Layer 4 of a small transformer language model trained on English Wikipedia (8 layers, counted from 0, width 128).
A neuron adds its activation times its output weights to the MLP's output. To switch it off is to set its activation to zero at one token and run the rest of the model.
A neuron's activation on a vector x is SiLU(gate . x) times (in . x), where the dot is the dot product.

Input weights of the MLP neurons that the questions are about. A number n stands for n times 0.0078.
n15 gate: 0 2 -43 -13 -10 -23 -6 31 -39 32 6 -37 -50 -11 15 3 24 52 -19 35 -56 -59 20 -8 -13 3 23 -28 44 26 -2 -51 -14 12 -5 6 -7 -55 37 1 6 -13 -7 18 -13 20 25 -12 10 2 -29 -7 18 -7 -34 31 18 -31 20 -43 -10 23 27 26 -44 21 -18 -16 36 29 -3 5 -7 -51 -8 8 -13 20 -13 47 -38 -1 16 1 -56 7 -9 -11 -28 2 -4 23 57 -3 -31 5 -35 -23 23 28 -37 -14 13 18 -23 22 -41 8 33 19 -8 -51 15 1 4 -8 -32 19 -34 -11 -11 -20 -45 -21 -8 33 -38 23
n31 gate: -21 8 -27 6 22 -45 36 -20 4 39 -65 26 4 1 -19 33 42 15 60 -6 -6 -23 -2 15 -51 -37 -27 25 26 -22 9 13 22 -7 -3 -17 -8 18 8 -50 7 -21 -4 -70 12 27 4 -20 50 7 34 -28 -18 -27 -6 0 -25 -58 11 -51 41 -13 -20 -22 -18 -20 2 -3 5 -13 16 -28 -4 -8 -47 25 64 -3 8 12 -18 -38 -33 34 7 -11 -16 -14 -35 -39 -19 27 -13 -15 -52 -15 3 28 10 2 -19 3 -10 11 59 -18 13 19 -6 -2 0 30 -1 20 -4 24 -47 0 24 18 48 43 -35 -44 10 -12 -22 -7
n85 gate: -34 -30 13 -7 6 33 -33 -24 51 24 28 8 -20 28 40 -6 35 -13 -31 -16 -9 -1 14 -69 -19 15 -15 32 -14 -30 2 -8 -58 22 -52 31 9 40 27 35 -1 14 -29 44 17 -30 -4 10 9 -21 19 28 -24 -19 24 -16 -12 -31 -8 3 13 -4 3 -7 -4 -35 25 -54 41 28 -29 27 14 25 0 -48 -2 3 5 23 -10 6 -23 -17 -28 -48 7 3 -31 -17 63 -16 -23 -6 16 38 1 -25 30 12 29 -24 -49 32 17 -48 -10 38 34 23 34 4 -22 9 3 52 6 6 17 34 7 -22 52 10 -1 27 19 -12
n138 gate: -14 6 -3 -35 14 11 7 -65 37 -49 15 31 50 -4 12 27 7 -3 25 80 12 -26 11 1 -70 11 -9 9 15 13 31 19 -41 13 -17 -24 51 -20 8 25 13 -4 -2 2 4 -38 13 8 -40 -2 -2 -35 -7 5 -31 -10 -23 -59 -24 -26 -10 7 -53 25 34 -1 -20 11 -9 1 -9 -6 -37 -18 -16 -3 -8 -7 9 -33 14 -1 29 -38 2 27 70 14 11 -1 -32 16 72 -13 -3 41 51 -38 -20 -12 -21 -65 47 -49 27 14 1 -15 -31 -35 21 13 -23 30 -7 -7 -25 -16 30 15 -27 12 8 -9 1 -9 14 -16
n172 gate: -2 44 31 6 70 1 11 53 5 31 46 -43 -15 -30 -24 -9 -25 38 -19 -11 -34 7 -11 37 10 33 -4 -22 14 -1 -37 10 12 12 65 -8 11 -31 -40 0 -41 -9 -1 -24 18 19 -19 -25 33 -4 -24 -42 -21 12 -17 -26 2 5 2 -10 18 6 -11 -20 20 -13 20 -87 20 -16 5 -18 41 -3 2 -19 26 17 -14 32 -12 8 41 13 21 -10 -40 -22 -8 3 6 -41 -9 -14 41 0 -18 4 -5 -15 -39 26 4 -7 -6 43 -2 30 -11 -1 -2 -77 -9 45 8 -19 10 -8 -40 -32 -22 14 16 18 5 43 -1 11
n206 gate: -50 -6 19 12 -7 -30 -2 -6 41 21 2 40 -29 -15 5 -51 -18 17 45 -33 -8 -33 13 -9 -31 -11 35 21 24 78 -15 4 39 9 36 24 -30 -31 18 37 16 13 25 -44 2 -31 -8 -12 -50 18 -18 7 19 -39 -4 2 7 32 -43 -4 -21 1 40 -42 -8 37 -23 -28 -24 -15 -20 -31 -8 -37 2 2 -16 -16 -2 11 8 29 25 -16 -2 -18 17 -77 47 32 -29 34 15 -8 9 43 72 51 29 41 -28 61 -15 6 11 16 -43 -7 -19 -7 34 -9 14 13 -32 6 -5 -41 10 -16 -7 4 2 -11 6 -50 -6 28
n300 gate: 48 -14 -5 19 4 14 -5 -33 17 -23 12 2 -24 52 35 -6 -8 6 -7 12 -26 31 -9 -22 34 25 13 -20 -6 4 2 3 -2 14 15 16 -28 -42 -20 -53 45 -37 25 33 -47 -14 6 23 29 -24 19 -21 5 -19 29 -11 3 8 17 -20 31 9 -53 20 -34 4 -16 20 0 -26 -35 -7 0 -19 14 7 14 -59 -26 -14 69 7 -32 -14 -2 -19 -21 8 9 66 -2 -31 8 41 -13 -29 14 54 20 35 -7 -54 -5 47 -2 11 -30 -46 -31 -16 -17 -43 -47 -33 -47 -2 -23 28 -31 1 5 -26 -31 23 17 -22 19 -43
n15 in: -26 -13 -35 -53 6 18 34 62 -10 16 49 17 -29 43 16 9 46 2 25 -34 -18 -11 18 -10 2 -18 5 44 39 -12 21 -13 20 22 -16 -41 -5 1 7 -17 -16 -17 -48 -32 -1 -51 6 30 2 -32 -31 22 -29 -17 -42 -56 17 40 21 -30 21 -36 -17 25 -2 -44 -14 6 34 1 27 4 15 27 11 22 25 0 22 34 13 -19 2 -42 -5 -34 2 7 42 -6 -9 10 32 -11 -18 55 15 -16 -11 45 46 12 -23 -47 14 -43 32 30 15 4 -25 25 -18 -7 44 -31 -37 16 -10 6 -36 -39 -10 27 32 26 -7 6
n31 in: -15 21 2 -6 10 46 -17 -7 -63 38 36 -13 23 -34 14 12 -25 5 -32 -12 -3 -13 7 26 6 -8 -41 16 20 34 26 -15 16 24 -17 26 11 5 -2 -14 -30 4 -36 -38 -23 -13 10 10 10 -18 8 -25 -29 53 18 19 -2 26 1 24 -48 55 29 44 10 -25 -12 -39 26 17 -10 25 -1 4 45 4 9 2 -68 7 -6 -12 -8 -38 46 10 13 -23 20 17 18 -21 -4 16 70 5 30 -13 47 19 6 -12 -27 -14 53 -2 61 31 29 -5 9 59 -15 -68 21 13 5 6 -11 -10 -1 -27 -9 19 19 -14 -2 -30
n85 in: 19 -18 -19 -1 19 -33 4 33 3 -56 3 6 53 10 34 4 -55 7 40 14 23 -5 20 17 -36 26 33 27 -1 23 -7 -15 -23 -5 -18 47 -10 -4 -9 43 -12 36 -16 -18 22 -8 -58 -35 -13 25 -44 -45 -31 34 -7 46 1 -36 -30 3 4 -8 -31 46 -18 -16 8 14 -18 -18 2 -33 37 -16 -36 15 51 0 22 23 15 22 38 11 12 -13 -4 7 -1 -20 26 15 -21 4 20 5 -17 4 -20 -24 -2 27 -19 20 19 -51 -15 9 7 -4 20 18 21 -12 -22 15 15 -13 -32 2 3 15 -10 11 -6 37 -33 -20
n138 in: 19 34 28 -11 12 14 -2 -14 39 -3 28 -33 6 19 18 17 -33 48 -6 18 2 -31 5 -15 34 24 6 -45 16 19 50 -29 8 -24 -2 -25 35 35 -33 18 32 56 41 9 66 46 14 16 28 14 -34 -4 87 8 2 2 -1 -25 -28 3 -61 -3 11 -6 13 -3 -19 9 0 -30 25 9 13 10 -12 1 -19 -26 16 -5 -22 4 77 17 -26 -9 35 6 4 -10 18 -8 46 -20 72 0 -16 0 18 19 -6 -14 66 -31 -36 -24 -14 -45 10 2 -46 -14 -19 -64 36 -29 -43 -13 -24 22 -22 -8 20 -13 11 -37 -38 -34
n172 in: -4 -7 16 56 -11 -20 -15 -37 -32 -60 -10 11 -9 -25 -29 11 -34 15 13 -10 6 27 57 -7 40 -4 -37 6 4 23 43 -33 94 -16 -39 -32 -58 -48 24 10 29 -40 -13 16 -17 -8 14 30 17 11 13 -14 -39 -4 -8 -2 -15 19 -30 -37 -50 -6 12 6 -2 38 -26 6 7 0 11 15 26 -35 2 -14 -32 -32 -10 7 17 0 16 8 8 1 11 22 -23 14 -9 28 48 22 -41 -32 13 25 16 -3 -44 -31 6 7 10 15 2 -6 9 -41 2 -43 -33 14 27 -48 3 -9 29 -53 -8 32 23 47 24 -58 6 -32
n206 in: 8 -8 19 -23 -34 18 -9 -29 -5 19 -4 14 20 -42 9 -10 -31 19 -21 2 -41 -2 22 -39 -6 23 12 51 15 -17 -20 -10 -21 -45 11 -16 7 87 -26 -15 -25 33 35 0 15 28 -39 11 -16 4 9 -22 -16 -27 48 -6 -22 -53 26 3 33 11 32 17 -27 -18 24 -40 -17 9 15 -27 52 -23 17 3 -7 37 11 -71 -42 -62 20 15 14 -1 5 14 -30 31 11 -6 -18 14 -7 -5 -10 -21 11 12 -14 -31 12 -2 5 -2 32 -11 18 -27 -3 8 -41 34 5 22 22 -11 35 2 29 32 -5 -4 -32 -1 53 34
n300 in: -11 24 -36 1 0 6 -22 -11 21 18 -4 -32 -5 -16 17 -7 46 7 -23 -2 -16 3 14 -3 -18 -61 -6 17 13 23 12 -6 -25 8 -4 -10 38 -32 14 -23 24 20 41 4 5 6 38 -31 10 -56 -28 -8 4 15 43 33 -42 4 -29 -10 -30 -9 -16 -3 5 3 -12 -1 8 -15 -8 1 -7 -5 -29 12 -56 44 30 -17 3 -8 11 -20 -8 28 0 35 -8 -26 33 -19 -11 31 19 13 -51 -11 11 29 -7 25 -23 28 13 13 17 -19 -53 -12 15 15 -57 -9 18 -40 23 -6 -15 37 19 -19 -16 -64 -6 -5 15 -15

Output weights of the MLP neurons that the questions are about. A number n stands for n times 0.0059.
n15: -52 -17 -24 -44 -3 7 31 19 -5 -1 47 -41 18 40 17 -15 12 -40 25 2 -12 -11 16 -28 -22 36 23 16 33 -44 15 -25 -15 1 38 -49 83 43 1 36 41 -21 15 -26 34 -27 -19 19 -27 13 65 -27 37 10 9 9 4 15 33 67 -11 47 52 -13 -35 -2 28 26 -13 -43 31 -7 -38 2 -57 -28 -46 21 -2 -52 22 25 21 18 -45 35 25 30 -16 24 44 38 54 -12 -6 31 68 -28 -33 -37 19 0 -36 26 77 11 40 20 -8 -19 3 -34 32 84 12 39 21 46 55 -31 -15 -35 -60 5 7 -32 -31 20
n31: -15 -49 -38 8 44 -45 21 -29 9 -2 -28 50 -29 19 16 47 -22 -33 53 -11 -11 -37 -22 31 -62 -63 6 10 9 18 30 -10 -36 4 -22 22 41 -28 46 -5 -4 -50 -9 -21 22 36 71 -16 40 -45 -26 -14 -23 35 57 46 -20 -8 39 -27 18 -66 -7 18 -51 22 -14 -20 -55 -37 -33 45 23 -59 -32 -8 31 18 29 15 54 -24 22 -11 -1 0 -50 -15 -17 -37 -43 -14 4 19 -56 18 12 -26 19 22 28 46 0 -27 21 -23 18 13 -2 -29 27 -74 9 -12 14 21 23 -5 64 85 32 49 29 6 -32 -17 -35 23
n85: 14 21 -35 8 -46 24 25 -12 45 16 39 0 -19 11 13 -25 -3 4 38 -53 33 -22 6 -47 -14 -41 6 26 59 30 -5 -16 -56 -15 -10 31 -35 14 2 -5 9 -30 39 15 -23 -29 8 -17 -69 12 25 -6 -41 -11 21 -35 -15 -8 49 -10 7 -20 12 -6 55 2 11 39 -3 80 -24 26 -24 1 59 32 -31 13 5 50 -49 54 -58 -4 -38 25 22 16 -44 -65 40 12 5 14 21 -1 0 -35 -2 10 37 -44 -43 49 -20 10 54 30 36 -14 55 6 -37 0 22 30 -2 19 31 24 9 -24 59 -56 1 8 -4 -13
n138: -53 -54 3 -35 3 -70 -25 22 29 -14 9 23 -35 44 3 17 -19 35 32 11 -4 1 20 43 -35 9 2 14 -44 1 -28 -2 75 43 52 -78 40 -19 2 -18 56 34 37 -15 23 -3 0 -6 -40 11 38 -5 39 14 -25 -2 -49 -38 26 -51 -42 15 -8 56 2 14 58 -9 -46 -24 5 -28 8 74 19 22 -28 38 0 26 -63 -63 60 -4 -89 -57 6 -16 -13 32 -55 22 -54 -4 -21 -46 -17 -29 9 -40 62 -22 -21 6 -3 -34 -29 48 8 53 -12 -59 -8 43 -16 3 3 55 8 3 -23 -16 12 18 38 -37 59 -3
n172: 79 18 -45 38 30 5 5 15 -42 23 32 -9 4 -15 -12 13 -8 4 44 34 -44 -8 19 -26 -8 13 19 27 -39 64 -51 5 62 38 -33 8 -9 -4 18 49 -2 -31 -9 25 4 -46 40 11 -26 14 13 4 -52 14 -32 21 21 81 12 -10 -18 26 57 -12 30 -11 -19 59 32 20 53 -10 -4 54 6 -47 40 -19 -27 23 -6 -63 -65 37 37 16 -10 -26 -12 43 8 53 48 39 51 82 57 33 15 -58 21 -37 0 38 5 27 21 -13 -63 -52 -49 -58 13 -2 26 -33 10 -16 26 -36 35 20 38 0 31 -18 -85 -64
n206: 51 5 46 -29 -3 18 -13 -47 30 36 -10 -25 -12 -61 10 -1 -94 3 -50 -10 27 19 11 -21 21 -2 -28 -1 32 -14 26 -44 53 -61 46 -13 41 -25 10 6 28 28 17 -42 1 -2 7 34 -4 32 -42 -2 -28 2 -45 -21 -15 -18 37 -25 -16 23 -19 59 -69 42 1 -17 -42 -14 -36 -28 0 -3 5 25 17 8 39 1 16 -26 -24 41 2 -11 2 36 -23 47 33 14 -58 -16 -13 -25 -15 -36 34 -33 8 -19 57 -43 31 -2 24 -32 60 20 -16 47 -31 87 -29 38 -6 64 66 -23 37 3 -60 -21 -54 -15 28 -73
n300: -21 -45 -40 26 -27 -19 34 8 49 48 68 16 -35 8 -6 -28 -2 -49 -43 31 -38 -51 29 8 -11 -19 -53 -6 7 54 -17 41 -16 -11 -6 32 -14 29 8 21 -24 9 27 -13 -73 10 12 27 -35 57 -13 19 15 3 36 -12 43 -10 24 -45 -9 -9 37 15 35 68 -29 -16 32 -45 -54 8 -21 -2 -7 -24 -19 -1 -50 -39 0 5 40 -54 -15 10 -50 -23 46 59 16 -19 -31 63 -20 2 -8 -43 37 26 49 33 -42 -16 -65 18 -13 1 -29 -23 -34 32 -3 -59 -16 13 18 -33 -39 -25 18 -7 2 11 -1 11 24 -25

Each question names a token from some text and the token that comes next. It shows the vector x that enters the MLP there. A number n stands for n times 0.024.

Then comes g, the gradient of the next token's log-probability with respect to the MLP's output, scaled to length 1. A neuron's effect is roughly proportional to its activation times (output weights . g). A number n stands for n times 0.0042.

"-", then " He"
x: 17 -8 28 24 15 -15 -20 -16 -13 -10 -49 2 29 -44 -16 23 -7 -15 -28 -16 -8 12 -43 24 -10 0 18 2 -25 -34 -1 -5 22 -13 21 -10 -19 5 3 14 -22 -32 -18 -1 10 5 22 6 -22 -4 -52 -3 -18 11 33 -3 -15 -1 11 -5 8 -8 9 12 14 4 -4 -5 -14 -4 10 3 34 -21 5 35 -24 21 43 4 -7 2 14 -6 10 0 0 -32 11 -8 1 -17 -4 14 -19 24 -31 -33 0 -2 -20 -38 5 18 -16 18 4 -7 16 -13 24 -7 1 -14 4 8 -1 12 -17 -1 -33 -18 -10 -42 -32 -45 -7 1
g: 16 6 0 8 -5 13 29 -18 4 9 21 44 -4 -7 0 -6 2 -21 -20 4 -45 -23 -20 -11 -38 -12 39 4 -16 17 30 -8 -9 20 -20 0 -35 7 18 -21 9 17 30 12 11 -18 -23 27 8 -59 10 -5 14 22 -5 14 2 21 -52 -5 -4 25 -53 42 -3 29 0 6 16 13 5 -5 -3 9 47 2 -22 -13 16 -44 18 38 -11 9 4 -12 -23 -30 -8 3 8 0 -15 14 -23 -7 -15 -6 31 15 27 18 33 11 -26 3 8 5 -24 7 18 -27 32 -11 29 -18 16 -9 -17 -35 46 -18 12 -4 14 -17 -6 12
Switching off which neuron hurts the next token most? n206

"ired", then " the"
x: 32 -57 17 -15 19 -14 -14 -5 -19 -44 -25 20 18 22 14 -6 -6 6 -13 -5 22 58 -13 -30 28 -20 -6 -20 -17 4 17 31 25 -4 2 -4 -20 -14 9 -26 17 -10 -43 22 -4 12 9 0 -24 22 -8 9 -30 -3 -31 18 -13 -14 42 11 -25 -10 -7 -13 -23 -25 -4 4 14 -18 -2 84 6 -3 25 8 8 11 8 -9 9 19 -17 -10 2 -17 -43 -24 -19 -32 -56 9 11 -1 3 20 -9 22 -29 -14 22 1 -9 13 -4 -19 -4 10 -14 21 -17 -22 7 -45 -5 3 -3 -5 7 6 -29 -22 -7 23 -38 -37 13 32
g: -6 -2 -5 -1 39 -36 -2 12 34 3 -16 20 -30 6 -8 31 17 -6 -23 -46 -34 10 -3 17 -5 27 -7 26 -45 -16 -13 -22 9 -22 7 3 -12 25 -18 -38 3 1 -4 37 0 22 8 -7 6 3 11 -30 -8 3 23 -31 6 5 -32 6 29 30 -19 13 -10 -8 28 -28 -20 21 27 31 -33 19 -25 12 20 -11 33 -8 -11 -15 -11 4 7 -19 6 29 -12 5 -5 -23 -41 -22 11 -6 28 55 57 -16 -3 -6 -41 12 1 -14 16 6 5 10 20 -6 27 -20 26 -9 6 34 -13 19 -18 3 9 -5 47 -6 16 -9
Switching off which neuron hurts the next token most? n300

"eng", then "er"
x: 22 -11 5 -5 0 4 -23 -39 -53 -50 -13 -20 -28 -14 32 -22 -10 19 -15 -10 -2 25 16 -6 -12 2 -18 40 27 -17 -22 26 28 11 -40 28 -16 -23 47 5 -1 -29 -18 32 33 29 -25 -31 -18 22 -10 10 -24 -22 -5 3 16 -4 36 13 16 -29 40 -24 18 -27 10 1 17 -37 10 -7 -20 27 -11 11 -7 6 -12 2 -28 14 -38 -4 -14 28 -10 -3 -4 13 -49 -47 -11 41 -22 -15 -68 24 -1 8 16 15 7 45 -2 -23 13 17 13 -12 11 0 -2 13 19 46 -1 -26 32 -1 -8 -4 -10 -18 -21 -30 -18 13
g: -35 17 -34 -11 -39 -35 5 16 -6 9 -7 -23 27 0 5 -17 28 -25 -17 -23 16 53 -10 0 15 20 21 -21 -26 13 -1 24 -2 13 -4 12 -10 -8 2 6 -7 -2 -8 -39 27 42 40 16 -12 -1 3 1 -3 48 -42 -22 -5 0 -32 -5 -20 1 31 -21 -3 -29 -2 7 -6 -18 -1 8 17 30 14 15 7 -11 1 17 39 25 10 -20 -18 10 3 10 19 9 16 -13 14 -22 30 15 35 -6 0 -5 29 -8 5 -4 24 -34 29 -8 27 34 -60 -10 4 -24 -42 30 30 -11 -19 24 15 -14 -10 -27 1 -7 8 16
Switching off which neuron hurts the next token most? n31

"1", then "."
x: 21 26 6 0 30 -5 -4 -34 -21 9 -1 -15 -24 -9 -2 -5 -13 -13 -46 3 63 8 -5 39 31 -10 -15 -2 31 23 31 -8 -7 8 -31 -22 5 -8 38 0 16 1 7 33 -30 16 -16 28 18 1 -14 -29 -16 13 -8 45 2 0 -11 -24 21 -4 29 -16 10 3 -11 6 22 -28 -21 40 30 -7 -21 7 9 13 3 -10 -18 -16 -1 -20 -12 -12 -29 -33 -6 -16 -18 15 10 38 -13 -7 -40 4 -4 2 -6 -28 29 15 -19 50 17 -7 44 39 -8 -12 33 -16 16 16 -7 -26 -22 -6 -16 -21 13 -27 7 -37 -35 10
g: -24 -17 -7 -11 -9 -11 1 -2 -14 10 10 35 -25 -33 -6 18 -26 16 -45 4 30 -22 26 -2 -21 9 -13 5 5 -7 -3 14 0 -3 -2 -7 -40 -35 -7 -12 34 -5 13 -3 1 10 -7 -37 -1 -55 -6 -5 28 5 -12 10 10 -25 -12 4 24 33 22 13 -53 -14 -22 16 6 -16 -2 -15 -6 10 -2 -29 3 -7 -14 5 4 36 -2 66 9 -12 28 -4 -7 4 -8 17 -13 12 -42 -15 5 9 -5 -2 10 -13 46 -12 -15 -9 -32 -9 10 -25 -12 -1 1 88 10 9 -13 4 9 10 5 8 0 -42 -45 13 -14 -5
Switching off which neuron hurts the next token most? n206

"s", then "ub"
x: 23 9 -1 -29 -2 12 -13 -2 14 -24 -12 -2 -11 -33 -11 1 -27 -22 -1 -50 20 33 7 0 43 -6 38 -4 10 15 -29 7 -9 17 16 -8 42 -4 23 13 46 -25 18 18 3 -32 -16 -35 -19 -19 -5 6 -6 25 -24 9 -11 -37 5 12 27 95 -2 39 -1 30 19 -14 -22 -15 -11 10 -3 31 -33 -16 31 -6 29 0 -36 21 -3 -19 -32 -21 5 15 -10 14 -19 -28 -31 -23 32 2 -66 16 -15 -18 4 -21 32 12 -9 26 8 47 12 33 -18 -6 1 -27 -7 -38 -10 -12 4 -1 -16 -16 1 -2 -23 -30 -49 13
g: 49 -16 -27 29 4 -15 5 -41 2 -27 -6 -12 -51 -13 -35 -22 11 13 -58 5 -29 17 -13 19 7 10 -3 23 -9 11 7 -23 7 -26 36 12 4 37 -6 5 -52 5 16 -5 0 -30 -10 -23 3 -20 31 -21 -13 9 12 0 15 -2 -37 11 -8 42 -14 15 13 -24 -10 42 7 -17 12 21 6 -16 32 10 2 -19 -10 26 4 12 0 28 1 -34 11 -11 7 -18 -21 7 -2 -17 -9 52 -15 -6 11 5 -2 -29 -11 -21 27 18 29 -25 23 0 -8 23 11 27 -14 18 -26 7 -31 32 7 -5 -23 -6 -16 -35 -7 11
Which neuron, switched off, raises the next token's probability most? n172

"ed", then " under"
x: 22 -17 31 6 -4 -11 -17 4 -26 -25 -1 22 24 11 4 -14 14 0 6 3 27 10 -11 -11 21 -6 44 22 0 8 -15 19 22 21 -21 -38 2 -1 30 -24 -11 -15 -12 33 -3 -3 -28 -9 -14 6 -29 -5 -44 14 9 26 -8 -32 31 19 22 -30 -14 -36 -15 -13 10 -33 2 -31 10 15 15 -3 7 -57 32 -29 20 4 -25 -9 -32 -25 29 -22 -13 -7 -12 -5 -13 -5 16 0 3 53 -15 14 -41 -26 33 13 -7 25 15 15 -22 19 -6 8 -1 -29 -28 -32 -13 3 -18 -7 -15 -27 -8 -15 19 10 -32 -39 16 13
g: 1 34 -32 -8 -16 1 14 -60 -8 20 -1 -18 -28 16 14 -8 -33 24 0 14 -34 -8 -11 -5 -4 -18 -35 45 15 1 5 -7 15 -36 -43 -19 2 27 -1 -13 14 -15 13 1 14 -14 -35 -21 -29 13 -17 -6 13 -9 14 -16 -21 -2 44 25 3 1 -1 -3 7 44 -2 -13 21 -22 -8 -6 31 -4 2 44 -3 -12 16 -2 21 34 3 -8 8 44 -15 -13 19 2 20 -22 9 0 -14 6 -1 -26 -16 22 21 20 -30 2 -1 -2 1 40 23 -18 19 52 -36 -3 -12 16 -12 -40 -4 -29 -28 2 -3 -18 3 39 -31 9
Switching off which neuron hurts the next token most? n85

" do", then "ors"
x: 21 -11 65 -23 -28 -5 0 -6 -28 13 6 -19 12 -32 14 -7 -14 -12 -7 19 8 84 3 -11 12 -19 -9 22 1 -47 -6 37 -26 -9 7 -36 21 -2 -27 13 45 -9 -13 26 24 -5 17 -15 12 7 2 6 -17 -38 22 12 27 -19 19 3 37 5 4 24 4 -41 -32 20 -11 4 -17 6 -6 -9 10 6 44 8 29 6 -20 3 -6 -18 -3 -32 -37 -13 2 -6 24 17 -34 22 18 3 -50 -21 30 -13 13 -19 -9 40 -8 21 -14 -14 29 5 2 -8 -5 17 5 -29 -8 -7 17 3 17 -22 15 -10 24 -37 -13 -4
g: -13 -23 7 12 6 6 -5 -10 -25 0 -3 -17 22 57 15 -1 -9 1 -13 19 34 0 24 -6 38 -15 -29 -27 15 -25 -21 11 62 -28 13 8 -7 2 28 15 -19 14 10 -6 -13 -16 -17 -23 -12 -25 21 -9 -19 -6 3 12 29 -6 -29 26 -8 6 15 12 14 12 15 -4 -35 -20 24 -12 45 16 -16 0 -4 -41 -3 -46 -14 0 14 47 8 12 -47 -17 7 -16 20 29 -7 14 5 -9 -22 10 27 13 -28 -18 10 -17 0 -12 -2 17 -24 -46 28 48 6 -6 -29 8 -6 -3 25 28 -10 16 8 35 15 12 17 27
Switching off which neuron hurts the next token most? n85

" with", then " w"
x: 19 -32 25 -13 12 -25 -27 -19 15 -19 -26 23 16 1 -10 8 5 -18 -40 -9 -10 30 -26 -7 10 3 7 -17 -31 -20 17 19 16 4 -13 -6 -7 -10 1 0 24 -14 -26 19 22 0 -8 31 1 25 -19 -2 2 7 3 18 -19 -4 2 2 7 19 38 -55 -15 -5 14 -14 -7 -19 -7 55 -8 8 3 1 45 -20 45 -6 -12 -20 -8 -35 8 -42 5 -7 -2 -22 -10 -6 13 -17 28 24 16 12 14 -18 13 -18 1 13 6 -4 3 10 -11 23 2 -19 3 -4 -4 -8 6 12 10 -19 -2 -38 -5 -18 -8 -47 20 15
g: -11 16 -21 -3 -9 13 12 26 -36 2 17 2 26 -10 3 20 -32 9 -15 36 -9 25 -6 51 -14 -7 -55 18 35 8 -19 27 45 49 -36 21 7 30 -35 -7 0 -26 10 -29 -36 9 10 8 -45 1 2 6 4 4 8 28 20 -12 -49 -27 -20 37 -13 9 24 3 27 21 6 -7 -1 -13 -18 21 -15 -20 7 21 6 -12 -4 13 4 3 11 -11 -4 -36 1 -16 -5 -11 -6 12 -7 -15 -29 -40 -8 -21 -24 3 -5 -3 -27 29 21 -7 1 18 36 -31 31 -1 14 15 14 14 22 -9 28 -26 -12 7 28 8 -9 -5
Which neuron, switched off, raises the next token's probability most? n300

"iding", then " an"
x: 53 -14 16 -7 19 -47 -19 -29 -19 -38 -31 -1 6 -11 19 29 -2 -8 3 5 -11 39 -28 -9 24 3 -14 -25 -17 -8 7 14 27 6 -31 -28 -26 -6 -15 -8 8 -12 -9 35 3 -11 -26 25 -6 26 4 11 32 -32 22 15 -9 12 -1 19 1 23 10 -16 8 -38 21 1 12 -23 -4 27 -17 4 8 4 61 -29 66 -41 33 5 -18 -32 15 -14 -43 -15 38 1 -46 -13 17 6 -12 11 -5 39 -24 -30 2 12 28 18 -14 1 -14 -4 -11 14 6 -24 -8 -33 -5 -16 -16 14 19 15 5 -46 -27 10 1 -35 22 1
g: -17 16 -33 6 18 -27 12 -21 17 -49 -7 -15 -24 -14 -38 17 -1 -7 -3 -15 -1 17 -12 -54 -6 -18 13 34 -31 -12 11 5 -13 42 6 -26 -6 8 33 -47 53 16 -6 3 23 -1 -1 -4 10 8 5 2 -5 29 2 -14 -28 -16 33 20 29 -11 -1 -12 -25 11 -18 4 6 10 6 7 10 -15 -39 4 -2 -16 -11 -9 -10 -24 -14 -12 -28 2 15 1 22 -4 7 31 30 -30 -22 39 10 -20 18 -28 -2 -10 -8 11 2 32 -40 14 20 -18 35 30 2 14 -68 14 -6 14 39 -6 7 -29 8 9 5 -1 -12 -16
Switching off which neuron hurts the next token most? n300

"i", then "u"
x: 25 17 -9 -14 16 -28 9 -9 18 5 17 -23 -8 -7 -4 -19 -22 -15 15 1 4 23 46 -22 -22 -29 22 -15 24 27 18 1 33 -10 -15 -46 -19 24 20 1 12 4 -31 -2 6 -14 -2 17 -31 -15 -24 13 -21 18 -36 -3 40 -22 -35 1 13 -7 6 0 50 17 -29 -53 -12 5 28 -1 -29 -15 -12 31 33 35 23 2 -37 -24 3 24 -5 27 -8 -17 21 10 -11 -16 4 23 19 37 -56 11 12 0 -2 -17 17 23 9 -22 41 -5 6 7 -31 -3 -36 -30 -29 -3 41 -42 -6 24 -12 -32 5 10 24 -33 -30 -14
g: -19 5 -2 -47 20 10 -20 -39 8 -53 7 -3 -33 5 13 -17 -11 40 22 3 -5 -10 13 5 12 -12 -5 34 20 -16 -26 20 3 -17 35 22 6 -6 3 -4 -15 -17 14 31 9 3 -21 -6 8 6 26 8 16 -22 -43 13 -2 -2 -17 -24 -33 -18 -46 4 22 -15 -11 8 -33 -14 6 -17 -29 8 -3 -14 51 -9 4 27 -9 8 -16 17 -7 -12 -5 -12 -14 38 -28 7 -15 -10 28 -5 -13 33 -16 -8 12 -32 38 2 -24 -13 -18 14 -7 18 -41 57 12 56 13 -8 19 18 -11 -24 -16 -19 -16 16 3 -23 9 -14
Switching off which neuron hurts the next token most? n138

"ience", then " with"
x: 22 -2 11 -25 -16 -9 -18 -3 -20 -23 43 32 10 -12 -13 -2 0 29 13 5 -5 33 -15 -20 13 -27 7 -42 -15 -30 0 5 -13 -3 -2 4 1 31 -24 -3 25 -24 -17 16 17 19 2 3 -28 14 34 10 -8 -15 -7 13 11 -39 35 0 -8 -52 43 -18 -5 12 40 -11 7 -14 -18 44 10 14 11 -9 13 -27 67 -13 8 -24 -17 -20 -8 -50 -38 11 36 11 -12 -6 10 26 9 35 -3 26 10 -35 -21 22 -7 30 14 31 -28 15 6 35 -27 -33 2 -27 -5 -23 21 4 -6 14 -1 -40 -5 -3 -18 -36 6 4
g: 29 -2 14 11 -17 -13 -17 -13 23 -11 -28 -29 9 -24 -17 6 -6 35 -8 11 26 -7 -14 10 -4 -13 -22 25 -18 20 -16 47 -15 -4 -9 -65 17 7 10 16 17 7 48 -1 44 -23 6 -3 -11 -6 10 -26 6 26 28 2 -29 17 10 6 14 -15 -10 -16 4 11 16 -24 13 -13 18 9 1 -27 0 -27 42 8 4 10 11 -14 -7 -19 -72 -32 11 -3 -35 10 22 -45 1 4 18 -1 47 2 -22 2 21 -24 3 9 0 25 13 2 -3 -4 18 -40 -19 -4 0 6 6 19 47 -9 20 -2 19 -27 -33 -8 -24 20
Switching off which neuron hurts the next token most? n300